Layer 3 of a small transformer language model trained on English Wikipedia (10 layers, counted from 0, width 128).
A neuron's activation on a vector x is SiLU(gate . x) times (in . x), where the dot is the dot product.

Input weights of the MLP neurons that the questions are about. A number n stands for (n - 500) times 0.0016.
n88 gate: 468 509 622 545 503 468 415 620 556 402 316 312 378 676 463 560 412 521 472 494 567 605 471 311 353 438 568 529 573 486 620 390 360 339 503 489 503 461 522 585 332 441 594 631 400 438 417 346 423 503 430 572 456 428 503 568 484 393 600 700 471 441 514 640 458 382 506 333 460 604 293 413 537 393 597 491 591 722 323 462 361 632 607 494 671 527 541 348 583 486 367 540 474 415 466 491 546 506 318 482 464 618 464 488 548 454 566 403 682 637 593 492 480 506 550 655 384 395 503 606 430 462 514 612 425 587 477 477
n146 gate: 480 453 416 458 543 584 441 392 428 479 466 408 503 724 467 494 346 544 603 445 565 541 491 444 609 627 497 295 624 573 536 341 438 576 242 521 483 433 668 590 386 476 491 482 346 515 421 334 581 580 521 764 435 482 451 563 578 264 573 319 357 682 500 444 485 581 598 407 485 494 491 586 357 538 338 536 578 348 482 528 446 485 637 597 365 440 497 470 597 424 641 647 632 449 539 667 473 385 534 404 459 662 472 472 618 379 367 482 666 448 506 329 458 603 438 587 464 368 459 312 423 519 283 479 621 497 476 572
n208 gate: 549 341 588 601 687 442 542 530 485 577 515 543 485 603 515 526 633 785 560 470 497 412 485 363 437 412 584 522 524 675 570 660 482 480 491 477 391 506 549 642 678 353 259 560 626 579 576 366 736 503 673 553 617 685 417 521 458 401 368 503 556 406 427 437 601 467 470 515 550 677 413 533 580 296 548 483 421 506 429 625 412 329 500 400 423 547 392 748 459 387 458 459 407 587 370 524 506 373 610 527 543 435 518 497 578 432 635 614 448 323 532 506 503 377 442 436 480 530 574 447 486 451 689 441 514 429 453 387
n212 gate: 602 516 407 599 509 510 714 443 322 639 648 454 389 529 273 422 506 510 424 566 500 536 340 567 479 413 441 581 510 648 373 519 602 591 624 481 473 503 442 420 519 555 513 518 622 429 656 621 445 500 448 444 401 644 337 347 423 602 441 484 459 497 417 316 315 355 370 720 671 515 503 484 434 299 510 599 785 451 509 535 485 516 528 409 446 494 532 500 481 528 687 668 450 371 328 532 321 500 453 458 521 365 607 503 637 566 303 712 512 417 635 634 531 348 526 364 497 440 566 453 384 361 376 647 473 405 672 410
n217 gate: 578 605 646 514 395 506 662 497 423 488 370 503 571 503 583 617 530 521 548 416 458 750 532 631 469 254 583 425 391 515 420 738 385 405 746 440 552 409 360 497 549 477 338 332 440 469 580 395 544 426 381 647 418 338 645 414 473 486 465 426 538 393 588 367 588 536 459 511 460 421 511 374 613 560 447 531 540 500 450 453 516 474 585 558 517 451 265 670 460 407 456 391 408 480 500 470 483 568 721 550 525 541 652 446 432 529 448 649 412 585 424 696 637 374 553 511 506 462 578 535 562 399 582 552 352 453 503 480
n267 gate: 514 441 455 482 530 478 390 344 450 334 533 515 699 481 222 366 361 311 599 558 503 593 398 462 515 713 429 218 656 521 348 558 512 564 607 533 446 552 494 461 387 459 341 368 446 601 448 360 549 506 644 590 528 587 579 368 583 346 530 503 590 335 559 635 325 426 366 348 503 397 542 451 467 693 438 435 369 603 521 464 573 416 470 548 567 435 577 415 527 576 640 566 527 470 581 459 545 506 585 509 584 515 382 519 380 434 599 572 400 408 550 555 461 509 720 580 438 421 410 434 740 407 457 407 427 542 467 361
n278 gate: 539 670 371 346 421 691 427 550 692 454 425 308 481 487 471 565 513 342 528 523 468 478 493 522 601 730 355 518 490 434 497 425 407 456 563 435 426 334 370 420 487 484 663 582 588 355 519 348 503 549 519 562 596 591 382 380 491 259 165 380 555 369 848 532 529 362 520 319 432 381 574 414 474 598 607 552 513 532 592 520 312 549 593 536 431 509 600 545 415 510 536 736 306 436 503 534 552 380 293 470 321 598 426 631 405 480 490 412 462 414 510 513 529 608 389 449 416 255 594 471 548 389 460 350 377 497 422 346
n283 gate: 491 728 390 649 432 586 657 312 265 500 203 569 394 487 485 531 565 497 605 460 431 272 556 440 399 711 476 514 506 649 638 516 594 407 459 479 582 521 521 424 506 597 595 524 439 369 444 403 462 631 612 408 654 445 413 506 409 591 571 453 401 513 631 566 536 500 491 491 427 449 302 516 469 529 696 454 485 419 478 618 454 395 603 602 621 667 538 373 629 497 556 341 427 548 537 487 550 582 575 330 390 457 408 331 539 401 448 521 458 494 663 485 546 452 766 321 479 456 740 645 488 637 564 355 473 453 485 497
n311 gate: 573 601 537 617 383 468 436 417 519 456 642 525 466 696 456 702 590 413 552 497 537 563 622 518 500 503 358 607 541 437 491 557 602 543 465 181 574 503 442 528 316 423 703 512 547 686 515 408 445 494 494 528 561 503 491 422 482 466 497 407 381 416 636 546 472 506 468 364 338 589 457 503 475 481 542 590 665 463 481 620 485 437 611 544 323 450 519 518 18 478 354 351 618 546 603 571 194 452 497 398 430 683 578 406 442 431 497 618 423 293 651 594 568 357 320 475 586 576 437 538 457 529 577 416 464 569 556 469
n88 in: 705 529 643 687 518 509 634 241 557 654 463 569 551 293 604 546 262 333 432 346 434 465 371 450 432 519 367 514 406 692 470 642 622 601 599 607 607 594 455 394 533 569 491 545 402 542 532 519 598 604 500 598 606 644 602 576 497 615 558 597 491 532 527 509 373 516 311 642 445 404 455 587 610 471 664 351 400 500 466 515 546 488 665 445 441 431 341 503 469 537 602 482 530 461 604 583 429 372 556 710 704 509 620 557 401 497 561 427 728 432 470 458 597 461 437 476 533 590 594 479 596 421 416 460 271 509 665 500
n146 in: 508 536 534 332 564 479 438 512 419 453 555 369 646 494 514 400 383 634 567 538 472 642 685 559 573 387 423 358 803 506 532 520 462 629 544 584 429 611 523 394 445 540 486 492 540 302 558 465 530 541 500 758 359 509 634 353 574 369 408 530 570 617 611 455 329 536 374 417 428 435 397 468 488 437 577 537 661 449 518 485 597 595 679 344 541 532 352 494 581 349 494 431 615 625 538 554 468 544 596 402 503 526 578 626 424 410 477 535 492 503 633 444 354 517 440 631 423 509 350 376 432 518 486 384 775 468 494 480
n208 in: 306 563 523 395 471 557 565 491 536 456 579 526 429 360 517 471 500 509 368 515 587 547 378 486 508 482 503 406 583 664 523 491 275 500 623 460 426 494 559 446 391 670 503 477 388 586 475 588 485 544 523 416 479 506 392 526 566 386 408 339 517 452 463 438 566 345 383 314 546 520 789 641 486 287 414 437 529 540 556 389 651 425 634 445 424 438 459 548 665 582 608 374 420 486 448 545 346 518 547 621 397 605 458 521 517 520 393 638 704 571 662 458 374 523 461 523 429 376 692 471 579 700 358 650 433 439 347 449
n212 in: 417 341 391 456 548 451 448 467 605 545 395 430 547 552 533 636 529 703 399 545 483 460 521 477 581 466 535 539 421 380 447 635 509 465 285 542 429 554 427 503 459 418 521 462 562 417 606 558 457 427 485 724 679 485 458 732 568 377 509 549 608 571 535 369 503 657 597 397 536 497 583 448 604 599 567 444 500 485 391 350 472 554 588 509 575 469 509 509 643 605 554 521 358 541 333 689 683 527 611 427 347 800 577 346 316 658 500 375 672 479 561 639 462 541 598 571 506 500 529 399 424 580 644 470 407 184 491 503
n217 in: 528 563 563 497 446 231 408 831 584 576 536 488 631 349 551 503 630 565 526 491 556 428 639 547 570 454 580 425 619 627 512 545 537 477 488 368 406 552 456 571 521 441 521 456 386 360 587 418 537 497 636 428 457 548 545 491 366 459 632 543 461 488 562 456 491 568 448 518 333 612 649 604 530 509 244 515 536 524 485 497 433 404 476 298 570 472 402 644 686 518 549 598 461 494 530 556 536 531 476 395 349 509 410 494 274 347 377 350 206 644 594 553 500 532 553 592 521 555 303 533 383 391 415 674 357 445 593 337
n267 in: 460 530 449 692 425 506 597 397 441 428 517 525 463 453 446 534 434 693 427 477 338 558 664 486 522 432 639 644 556 433 463 572 644 453 634 468 519 503 520 670 352 376 500 606 666 702 470 395 533 647 537 425 368 445 454 566 467 432 621 420 612 518 622 388 438 589 552 506 520 571 486 676 445 461 559 574 454 427 590 509 636 434 379 722 523 513 421 624 486 651 570 494 600 489 276 643 564 576 529 418 261 535 331 637 489 422 489 408 447 550 410 494 421 511 630 497 579 588 486 474 427 364 310 425 506 512 305 486
n278 in: 456 373 389 531 406 725 363 497 539 629 654 436 469 439 537 324 581 548 539 393 430 626 391 521 473 260 528 619 452 465 391 563 439 373 566 534 530 620 448 648 388 512 341 363 441 407 635 376 401 453 610 369 481 512 393 547 349 657 575 657 516 406 392 399 577 449 652 580 608 282 494 535 384 619 603 466 550 561 588 516 523 350 598 503 409 503 567 369 512 663 244 519 583 512 369 351 531 398 664 277 560 566 445 561 619 406 491 689 653 481 356 509 586 561 497 605 506 288 548 481 597 529 612 397 312 447 463 435
n283 in: 511 580 662 518 449 644 418 524 647 539 557 459 318 393 379 347 491 622 555 467 604 569 589 448 543 400 500 613 370 545 509 467 303 411 368 527 500 537 387 705 361 692 755 512 503 512 563 636 259 461 541 417 551 506 530 589 500 573 565 409 461 432 509 616 538 583 581 603 588 558 515 545 687 525 503 441 491 451 377 410 558 610 605 461 509 489 542 445 473 413 479 503 371 401 310 334 407 360 347 688 245 607 506 411 543 393 503 465 512 370 474 480 559 575 439 605 456 572 540 550 552 622 469 257 589 557 417 693
n311 in: 641 601 494 622 409 662 244 556 587 488 497 313 605 559 590 428 427 475 588 518 515 407 685 474 567 624 694 483 472 558 256 497 413 403 617 527 362 552 441 646 437 393 452 438 461 596 322 423 481 520 601 406 485 488 585 684 520 509 427 715 485 487 497 589 619 341 525 395 482 497 566 469 527 500 500 473 371 521 316 469 511 651 646 391 534 605 512 672 433 308 393 602 488 402 497 535 506 429 448 577 608 333 425 428 521 688 267 660 657 414 450 394 521 697 410 542 628 534 596 412 562 575 609 582 506 482 461 464

Each question shows a token from some text and the vector x that enters the MLP there. A number n stands for (n - 500) times 0.0058.

" rele": 573 473 394 319 390 486 678 613 534 589 464 578 659 256 579 440 582 436 636 549 310 621 611 394 307 515 453 593 586 561 466 392 544 560 549 488 387 514 465 588 296 367 464 410 629 533 434 391 559 376 499 536 458 733 394 523 468 352 631 379 368 315 503 502 491 488 697 698 418 404 647 365 506 703 513 372 651 502 688 345 539 545 487 508 569 408 493 228 382 638 449 578 510 534 433 524 625 780 599 434 434 357 549 501 545 599 672 472 504 491 611 413 461 636 481 437 731 545 702 538 363 433 603 562 745 664 503 415
The three highest activations, in order: n267, n278, n88

" c": 588 374 559 361 613 668 419 601 658 277 648 728 600 327 441 469 578 537 472 553 372 505 495 441 402 603 466 477 479 518 493 352 679 513 496 449 592 398 601 526 455 278 546 383 512 425 451 447 457 513 489 377 671 587 443 624 458 569 582 610 430 546 434 408 654 582 667 652 349 665 575 487 478 555 375 327 599 366 379 498 797 455 391 448 478 665 536 386 526 450 427 546 556 500 472 503 672 526 473 408 477 480 571 500 476 496 417 453 459 407 285 397 239 527 241 108 431 693 459 556 559 446 438 276 484 441 487 461
The three highest activations, in order: n146, n88, n212

",": 474 365 514 340 581 675 589 475 625 397 681 476 484 547 568 648 660 556 764 455 601 422 630 755 626 496 395 610 296 506 579 525 629 619 539 457 209 461 566 655 378 413 548 597 373 581 486 354 534 496 386 490 465 385 560 491 440 478 559 472 493 487 464 383 465 546 432 450 511 561 482 382 427 453 477 452 556 462 491 550 534 513 557 540 927 419 474 439 592 441 614 406 624 519 493 437 557 493 470 381 451 499 535 177 593 718 503 467 493 488 539 488 549 616 371 453 522 581 549 610 586 437 389 471 511 583 461 477
The three highest activations, in order: n311, n278, n208

" C": 557 470 618 427 548 658 444 681 775 393 587 779 539 408 395 381 535 598 521 507 536 760 461 520 559 649 427 475 352 497 441 272 602 559 510 479 611 358 534 623 379 400 531 463 519 391 404 392 459 578 482 320 690 502 418 692 500 542 629 686 506 528 476 438 672 467 697 621 211 483 596 439 441 491 547 352 568 425 412 511 736 472 363 475 570 558 480 381 606 438 504 463 574 673 607 372 611 491 450 471 494 548 522 438 504 462 455 557 415 373 251 368 286 394 366 397 456 644 460 529 538 404 398 323 482 380 453 522
The two highest activations, in order: n208, n88

" co": 540 470 519 345 475 409 646 586 527 421 674 496 300 304 397 623 545 499 488 456 555 488 514 352 353 363 464 486 560 542 471 358 470 567 279 513 424 538 392 365 480 355 321 661 373 587 413 506 278 477 444 416 530 689 432 532 328 383 463 330 404 586 529 612 411 542 427 718 488 561 671 449 508 582 430 456 515 342 619 424 411 499 407 493 584 739 539 438 518 415 587 727 626 704 333 443 605 651 667 555 331 550 444 453 708 731 712 570 510 450 329 434 464 542 286 419 402 503 606 474 535 604 427 481 300 426 616 546
Which neuron lights up most? n311

"ge": 597 636 664 682 377 535 435 538 638 405 522 584 565 428 459 377 498 511 340 590 456 383 410 602 714 520 424 724 447 646 615 692 442 563 478 595 403 425 469 646 440 282 520 647 499 346 333 481 438 324 416 536 518 404 407 409 514 416 345 586 616 480 626 537 400 443 750 469 488 740 652 418 450 496 294 471 585 565 355 649 525 734 464 567 533 258 568 719 410 395 215 324 425 536 469 439 605 468 638 573 446 470 564 561 534 586 447 564 546 519 395 454 639 771 496 433 576 590 369 490 456 424 631 608 429 411 391 584
The three highest activations, in order: n311, n217, n146

" re": 601 505 458 383 558 466 525 603 626 484 607 469 501 212 613 536 517 484 514 680 484 820 419 651 365 485 574 656 441 537 495 515 345 620 454 572 576 498 497 564 512 360 628 557 532 226 610 458 753 626 308 467 476 537 347 665 328 605 550 444 547 574 539 353 536 456 560 544 512 602 564 556 424 623 565 405 451 408 524 445 635 604 484 472 499 624 413 722 375 491 664 502 552 676 553 769 416 747 488 612 401 390 413 529 670 722 628 525 518 421 622 396 397 464 365 388 569 643 437 475 538 625 510 507 423 675 445 556
The two highest activations, in order: n278, n208

"|": 565 465 562 472 571 602 534 483 817 351 561 526 522 742 604 499 268 625 466 436 493 455 721 352 563 544 608 488 281 556 547 455 594 436 611 436 617 503 519 464 418 428 564 561 392 336 551 569 591 377 594 620 516 604 488 521 355 704 411 478 491 452 509 221 391 540 516 675 450 564 462 392 483 554 548 575 514 518 556 417 468 500 612 626 747 416 629 553 361 577 469 555 520 517 486 543 472 555 561 308 408 484 379 380 470 687 575 452 467 607 453 485 399 574 417 434 369 574 706 481 608 395 372 616 518 225 530 612
The most active neuron and its activation: n212, at about 0.31

"th": 421 621 606 756 465 264 631 434 539 313 541 493 363 600 607 530 568 617 699 771 506 581 458 525 646 685 404 529 648 673 593 494 672 405 646 522 684 570 635 693 448 474 474 501 712 485 717 567 500 508 388 605 571 538 332 396 585 298 654 668 400 574 501 725 459 602 420 475 524 549 622 459 601 568 529 531 537 626 315 564 736 570 550 670 514 374 400 342 477 553 345 423 468 594 408 439 608 482 653 482 665 775 489 421 542 520 433 571 552 349 454 464 477 407 356 539 602 603 471 454 507 568 497 308 423 510 431 475
Which neuron lights up most? n267

"e": 515 484 608 547 416 333 671 561 648 451 644 558 670 537 531 617 585 423 404 597 766 626 518 385 690 454 465 762 701 404 509 472 672 598 392 665 358 610 399 421 410 375 402 674 479 672 592 442 590 343 425 483 423 378 301 397 531 577 492 680 534 581 474 453 371 383 446 819 403 433 545 335 441 522 358 618 496 520 480 421 620 660 320 482 666 450 558 527 524 410 557 459 584 463 304 642 560 374 624 332 724 509 514 622 532 602 499 488 533 601 324 484 462 403 522 561 642 730 500 510 517 484 480 516 436 662 657 501
The two highest activations, in order: n208, n283

" ": 203 385 569 524 539 568 402 482 699 413 440 409 471 466 562 547 642 606 642 512 552 512 220 680 427 525 320 608 518 560 356 335 693 440 540 628 388 516 518 338 453 404 599 420 545 554 328 545 545 483 473 376 501 258 451 449 495 504 717 471 401 527 570 288 439 560 619 691 500 616 523 500 410 545 557 458 604 424 555 502 527 482 641 461 688 387 599 676 412 614 569 537 565 579 465 324 417 546 589 633 470 500 487 341 510 513 648 520 468 450 621 432 86 526 553 325 451 518 554 512 482 510 405 475 458 503 464 424
The three highest activations, in order: n88, n212, n217

"ow": 475 426 452 823 597 531 580 431 518 321 301 421 379 465 413 361 396 569 794 695 470 626 598 371 629 488 433 383 439 602 569 580 580 422 328 701 171 522 588 421 619 329 495 535 623 302 643 334 542 340 354 659 615 354 495 703 479 534 573 444 426 514 634 233 632 468 490 554 398 370 489 369 452 485 573 493 467 428 318 473 704 522 345 501 513 476 677 363 352 586 501 460 496 618 293 399 473 524 504 610 462 448 462 600 480 518 460 372 582 597 555 535 497 408 474 580 492 558 373 400 404 488 498 272 405 661 668 459
The two highest activations, in order: n146, n283

"l": 169 448 459 628 389 420 540 471 652 629 419 748 450 582 635 560 401 418 679 552 433 393 634 635 605 434 308 483 596 701 510 663 448 359 381 550 533 530 490 624 378 539 677 550 685 672 607 467 338 514 324 428 724 354 533 679 516 573 637 502 638 423 466 534 559 556 588 474 567 611 600 405 523 363 339 513 562 413 272 620 578 626 374 454 593 314 371 443 584 549 349 480 354 547 421 585 429 416 553 515 447 321 530 545 405 515 795 610 463 360 525 399 421 582 434 385 600 634 305 591 452 496 446 571 451 392 413 389
The two highest activations, in order: n146, n278

"y": 338 533 368 614 554 408 523 652 643 353 504 680 503 394 589 481 362 649 756 679 602 576 564 466 736 498 638 593 219 557 382 304 611 568 529 569 517 562 549 466 653 299 527 391 419 188 423 509 284 607 376 479 604 533 478 457 476 585 550 548 513 416 427 460 495 541 488 642 454 556 473 486 548 462 456 376 575 469 413 689 677 531 472 601 574 433 687 549 617 588 475 497 248 610 463 245 651 498 593 383 611 554 453 591 493 526 476 606 503 432 570 478 601 805 576 511 418 311 441 291 369 576 573 546 639 551 493 511
Which neuron lights up most? n88

"om": 496 534 383 724 532 428 669 389 697 628 368 545 627 433 408 279 338 413 382 566 320 703 448 561 558 568 547 599 445 480 384 505 604 281 365 586 405 587 433 345 577 553 379 560 384 443 407 533 576 555 598 640 469 441 473 364 450 450 662 636 582 419 597 538 565 415 446 560 492 569 368 389 558 389 565 585 310 341 432 642 597 679 522 428 505 338 412 491 427 564 491 294 321 722 404 465 742 539 543 514 492 477 508 665 466 471 576 375 559 448 495 451 414 761 393 457 528 575 380 462 616 543 428 374 377 294 572 403
Which neuron lights up most? n267

" Bar": 428 504 572 353 384 335 408 600 636 376 582 540 621 454 394 195 681 625 696 607 560 601 574 535 679 373 582 442 277 590 494 340 303 562 450 695 369 487 584 463 532 450 578 451 551 505 403 404 529 548 454 382 391 551 494 449 411 473 529 584 597 281 542 416 522 437 700 509 501 405 501 393 607 414 689 554 482 619 389 646 659 471 443 534 468 496 385 462 411 325 258 513 533 499 597 381 475 689 516 683 526 483 551 483 657 615 580 583 330 567 400 596 341 530 424 424 688 288 584 469 498 540 340 294 341 638 580 532
The two highest activations, in order: n212, n278

"ff": 307 470 395 739 587 547 647 392 444 382 484 546 608 478 262 507 521 432 539 532 282 693 608 707 626 493 554 553 509 514 383 624 567 431 515 368 379 580 350 351 505 276 314 521 508 471 686 592 407 333 428 606 704 586 372 386 611 396 391 521 518 445 549 451 373 466 605 369 637 514 444 396 540 515 546 373 534 354 617 365 388 535 485 686 573 476 591 519 373 565 554 661 332 558 309 616 453 572 480 546 607 536 762 565 509 524 579 844 589 672 422 384 597 411 420 388 503 377 648 437 527 387 560 307 584 458 449 565
Which neuron lights up most? n212

"er": 484 368 471 412 537 446 486 509 695 406 530 416 537 524 324 504 576 486 761 658 649 603 697 521 764 405 314 716 349 531 490 625 496 474 452 474 728 424 404 602 666 547 399 593 420 420 442 366 630 425 429 455 714 472 576 398 556 509 644 659 449 539 567 725 453 485 603 536 478 588 351 506 653 465 512 543 534 478 483 596 416 614 385 453 554 84 562 540 436 355 738 538 525 423 467 348 579 443 464 428 441 399 497 621 595 455 627 646 591 580 419 375 467 615 390 293 518 406 206 516 448 564 609 600 422 376 585 511
Which neuron lights up most? n267

"old": 447 489 452 805 269 448 265 465 588 535 498 609 543 404 533 352 354 347 701 502 249 625 547 622 638 427 385 349 492 578 437 590 451 244 493 711 606 618 511 675 559 486 460 505 483 497 445 417 487 561 400 703 687 423 424 666 542 368 441 529 413 614 687 398 614 447 544 631 489 594 423 340 541 532 297 507 630 534 466 419 267 519 398 469 513 620 358 440 391 505 385 434 518 617 501 299 462 481 643 303 548 540 397 428 549 616 587 625 535 635 363 595 562 329 516 453 674 551 643 454 504 576 649 482 432 550 685 533
Which neuron lights up most? n311

"ol": 363 412 878 379 643 471 508 268 572 479 492 556 510 583 401 399 370 321 771 476 524 530 443 472 522 535 648 461 656 458 477 381 539 389 502 458 493 538 654 80 341 639 508 587 450 515 483 590 408 484 410 196 506 565 565 692 564 423 504 366 430 548 569 506 533 537 604 475 435 540 638 483 550 384 456 494 497 393 426 565 473 615 383 330 497 412 186 483 390 488 464 477 381 602 332 455 602 620 686 523 586 554 525 569 564 485 657 713 813 544 431 630 446 625 568 564 624 644 550 571 601 563 555 326 468 598 571 562
The two highest activations, in order: n278, n212

"ab": 469 621 301 353 462 632 536 386 668 439 563 685 419 557 510 483 585 512 612 612 436 418 646 521 623 520 407 507 438 652 577 268 472 383 579 629 313 389 557 645 537 534 375 443 320 486 434 333 489 426 333 491 524 555 295 475 445 484 772 575 615 487 614 311 561 696 532 508 559 659 620 478 555 599 385 574 408 536 687 508 615 611 593 537 551 359 436 407 422 528 497 531 341 398 462 224 601 439 566 541 402 272 585 649 547 560 599 467 574 555 667 230 499 539 533 402 449 442 549 610 604 599 537 454 452 313 294 567
Which neuron lights up most? n278

"ious": 542 601 595 599 664 480 594 588 799 537 357 600 537 504 479 390 268 492 723 546 568 496 677 665 659 470 453 567 423 568 617 564 542 496 727 422 342 526 368 545 530 451 704 645 646 593 408 511 494 567 384 564 487 543 592 498 433 361 660 754 509 640 620 548 599 521 574 406 669 410 629 496 590 515 472 438 558 653 308 548 763 534 338 540 502 308 504 459 534 490 520 563 457 590 399 463 523 506 835 605 438 454 547 401 293 480 442 409 654 654 483 514 576 538 621 530 554 295 682 479 438 511 640 568 632 544 506 411
The most active neuron and its activation: n217, at about 0.91

" kn": 229 412 291 666 520 322 328 540 657 376 409 610 778 410 634 385 386 502 431 548 459 347 610 664 512 499 555 470 566 432 708 436 611 395 613 551 433 672 476 635 465 415 591 599 505 399 500 372 366 549 390 351 418 744 652 574 443 454 506 619 504 464 469 517 313 422 529 558 658 662 556 267 515 478 426 632 487 558 388 513 837 466 457 441 577 570 396 465 332 401 368 532 652 594 492 584 432 652 409 625 480 506 458 455 482 595 690 610 415 453 698 545 502 549 299 340 510 331 355 480 529 579 595 415 524 681 590 386
Which neuron lights up most? n311

" al": 453 504 469 434 375 442 445 531 672 511 645 584 768 463 725 342 617 405 921 492 436 628 642 442 396 397 580 537 635 413 570 259 473 381 420 516 419 446 697 431 580 500 553 542 545 395 371 638 482 676 460 357 473 612 452 591 415 681 513 507 536 485 477 581 463 421 670 620 571 595 455 435 544 416 449 554 579 479 457 462 528 504 416 397 634 430 372 607 403 495 399 587 708 404 242 516 443 547 568 596 211 504 525 418 597 393 597 474 395 416 570 486 519 481 220 194 503 493 401 412 628 543 502 513 430 371 616 466
Which neuron lights up most? n88

"r": 183 506 483 397 418 407 672 470 571 313 498 584 438 537 638 354 457 412 507 645 286 466 523 208 818 430 544 463 593 711 454 587 559 660 444 621 536 464 655 616 430 341 425 689 520 422 584 457 573 319 441 560 483 454 365 641 541 549 585 656 460 485 469 331 461 484 723 460 431 498 648 481 473 409 536 459 527 496 522 398 626 572 297 607 493 292 476 698 656 524 557 423 440 571 430 635 627 357 630 496 495 479 740 499 591 492 835 686 515 474 464 378 437 538 542 463 544 387 768 624 469 623 461 596 513 341 442 470
The most active neuron and its activation: n208, at about 3.5

" a": 260 436 576 148 516 578 525 383 688 435 458 692 636 483 465 433 476 478 497 553 588 547 587 523 348 586 418 516 578 492 308 480 371 532 592 535 474 633 537 309 636 407 556 543 465 334 483 464 715 474 488 483 544 401 521 680 285 530 498 564 433 438 529 449 473 305 626 642 337 582 526 396 442 586 399 365 572 359 494 516 704 367 445 433 804 379 707 612 481 488 472 566 314 618 336 374 433 552 531 469 424 409 454 480 596 664 438 443 544 443 419 581 466 597 472 372 773 528 423 526 521 470 478 588 600 469 630 407
Which neuron lights up most? n88

" comm": 514 445 336 399 396 622 525 662 417 439 474 537 651 549 513 235 567 447 699 560 512 314 596 595 534 498 436 523 640 395 325 578 383 562 552 456 572 255 460 396 287 579 443 479 321 443 352 377 387 443 369 481 439 697 593 433 364 411 519 562 433 610 478 235 453 779 543 690 541 644 527 639 577 541 624 531 526 490 489 448 614 492 477 542 614 530 570 542 402 439 284 463 614 488 458 507 341 647 577 644 425 479 619 433 530 708 580 495 570 617 510 488 215 576 471 480 635 805 644 425 492 584 646 436 416 415 452 457
The most active neuron and its activation: n311, at about 0.44

"a": 387 652 456 335 479 459 512 309 664 538 531 524 397 531 650 460 559 506 628 500 562 514 447 566 610 524 421 623 665 419 535 471 647 551 509 608 428 462 499 423 475 611 368 414 336 523 478 494 486 279 406 331 490 375 316 625 553 566 523 622 641 506 471 377 457 425 612 710 182 622 572 440 574 540 503 517 547 478 546 397 586 559 563 402 798 374 468 604 481 418 560 441 412 627 507 434 662 320 644 495 544 352 439 652 696 630 751 631 539 529 534 500 659 629 558 266 477 289 458 476 436 593 604 490 367 656 476 664
The most active neuron and its activation: n267, at about 0.37

" f": 433 318 411 567 442 480 443 546 621 253 360 561 809 364 321 487 387 474 521 473 464 501 453 598 361 482 560 701 468 494 361 406 456 434 328 304 606 585 531 539 582 515 275 483 474 451 538 245 653 423 316 441 476 478 434 512 405 554 509 487 417 602 594 402 573 501 539 767 582 581 728 527 350 518 445 583 589 455 322 449 726 494 410 527 777 505 484 598 577 556 543 512 611 581 445 520 596 663 331 438 444 348 512 348 450 515 514 527 450 557 531 463 511 602 430 327 447 556 413 549 637 587 556 321 456 535 302 567
Which neuron lights up most? n88

"our": 449 647 434 600 508 430 595 576 522 556 600 566 608 494 570 412 385 562 782 441 501 591 533 549 678 489 331 553 416 686 527 635 428 357 349 499 297 466 521 675 637 411 431 654 478 515 361 491 395 576 539 542 500 313 559 521 451 215 504 680 453 489 868 543 589 517 614 412 414 558 514 321 504 526 461 543 583 765 335 602 479 519 613 436 698 388 354 443 306 651 581 475 498 668 377 357 600 608 426 535 414 596 678 500 528 423 566 621 485 574 375 468 582 494 682 414 645 523 560 553 318 454 490 613 513 442 309 557
Which neuron lights up most? n217

"A": 368 561 522 277 354 634 511 559 713 412 436 638 317 543 447 356 458 434 602 472 586 621 602 590 627 517 480 648 683 681 384 438 495 482 417 548 435 518 492 582 745 442 296 538 292 485 540 529 489 493 446 394 472 451 292 479 359 567 722 645 570 464 666 526 485 423 661 460 154 567 651 543 395 560 571 291 428 633 352 601 713 574 397 502 566 483 440 570 495 399 610 528 464 686 437 450 520 495 526 501 357 469 455 488 334 615 616 516 597 500 352 613 574 467 477 559 696 408 247 337 488 355 537 503 501 340 593 558
Which neuron lights up most? n217

"os": 540 513 220 532 502 549 479 533 491 426 603 371 419 457 663 438 416 494 470 472 374 509 507 544 497 501 738 521 645 391 585 432 547 379 521 481 537 521 468 386 622 409 485 671 417 582 401 462 640 457 303 579 667 222 403 502 517 589 615 692 322 736 494 234 552 313 423 633 277 351 603 466 548 472 314 697 456 464 512 565 488 485 418 432 462 628 507 511 256 708 476 442 502 632 502 477 467 327 574 493 536 520 469 508 657 544 502 721 567 375 571 652 503 701 425 346 681 613 593 381 262 490 481 461 689 332 694 722
The most active neuron and its activation: n311, at about 1.5

" was": 398 387 538 335 435 758 574 538 679 415 521 361 731 334 569 554 266 575 581 436 874 373 636 526 585 493 525 535 481 613 446 327 561 530 541 588 471 502 591 353 316 481 515 640 340 423 563 352 636 571 494 594 593 329 493 640 374 462 724 449 457 512 542 487 463 578 518 577 584 386 440 207 489 553 486 367 599 571 547 462 509 630 433 603 471 461 684 501 434 525 422 509 629 604 367 333 574 449 468 576 333 488 414 434 634 602 571 626 362 350 549 632 424 369 436 549 560 576 563 531 508 333 524 559 525 752 612 551
The most active neuron and its activation: n208, at about 0.33

" U": 304 538 477 507 553 634 556 688 703 525 603 533 346 459 515 350 465 485 648 498 428 638 566 427 534 601 524 463 452 476 495 341 506 783 322 447 355 478 584 439 602 407 252 512 424 483 282 549 448 580 610 565 685 569 433 395 436 520 663 451 555 533 560 648 617 381 775 438 351 432 676 528 454 556 479 365 454 279 443 484 494 517 504 325 647 580 446 489 533 576 460 516 641 647 415 431 375 696 565 451 383 550 540 464 537 667 558 553 489 258 397 454 436 466 350 450 387 387 315 456 585 265 570 308 441 430 436 632
Which neuron lights up most? n278

" by": 658 440 444 277 480 451 426 432 584 500 647 507 761 428 725 623 392 497 679 655 456 374 579 713 562 563 584 699 406 493 595 447 429 541 657 551 495 516 504 526 532 170 561 567 447 591 396 394 657 273 592 521 585 507 644 512 328 549 645 447 557 335 545 377 413 349 514 467 519 403 629 368 603 385 420 354 542 303 559 404 501 574 579 425 708 330 477 375 504 518 566 638 506 465 566 395 526 536 585 491 559 484 548 295 588 603 506 394 500 323 599 407 635 596 527 519 502 562 569 403 550 314 629 571 476 437 493 586
The most active neuron and its activation: n217, at about 0.57

" all": 301 469 469 696 496 544 506 336 661 546 420 513 443 257 808 239 286 558 675 596 503 520 675 664 515 470 406 460 640 417 686 484 501 551 532 485 436 568 617 440 463 462 690 532 505 355 542 377 592 652 512 203 498 672 455 678 448 476 625 517 543 466 459 536 423 477 447 629 550 462 335 428 510 467 419 531 571 579 264 373 678 531 311 340 780 475 421 601 303 422 324 664 532 596 492 491 428 415 580 499 450 564 429 311 531 518 541 496 400 459 645 484 496 419 466 392 510 675 422 441 530 511 637 488 469 497 494 532
The two highest activations, in order: n283, n311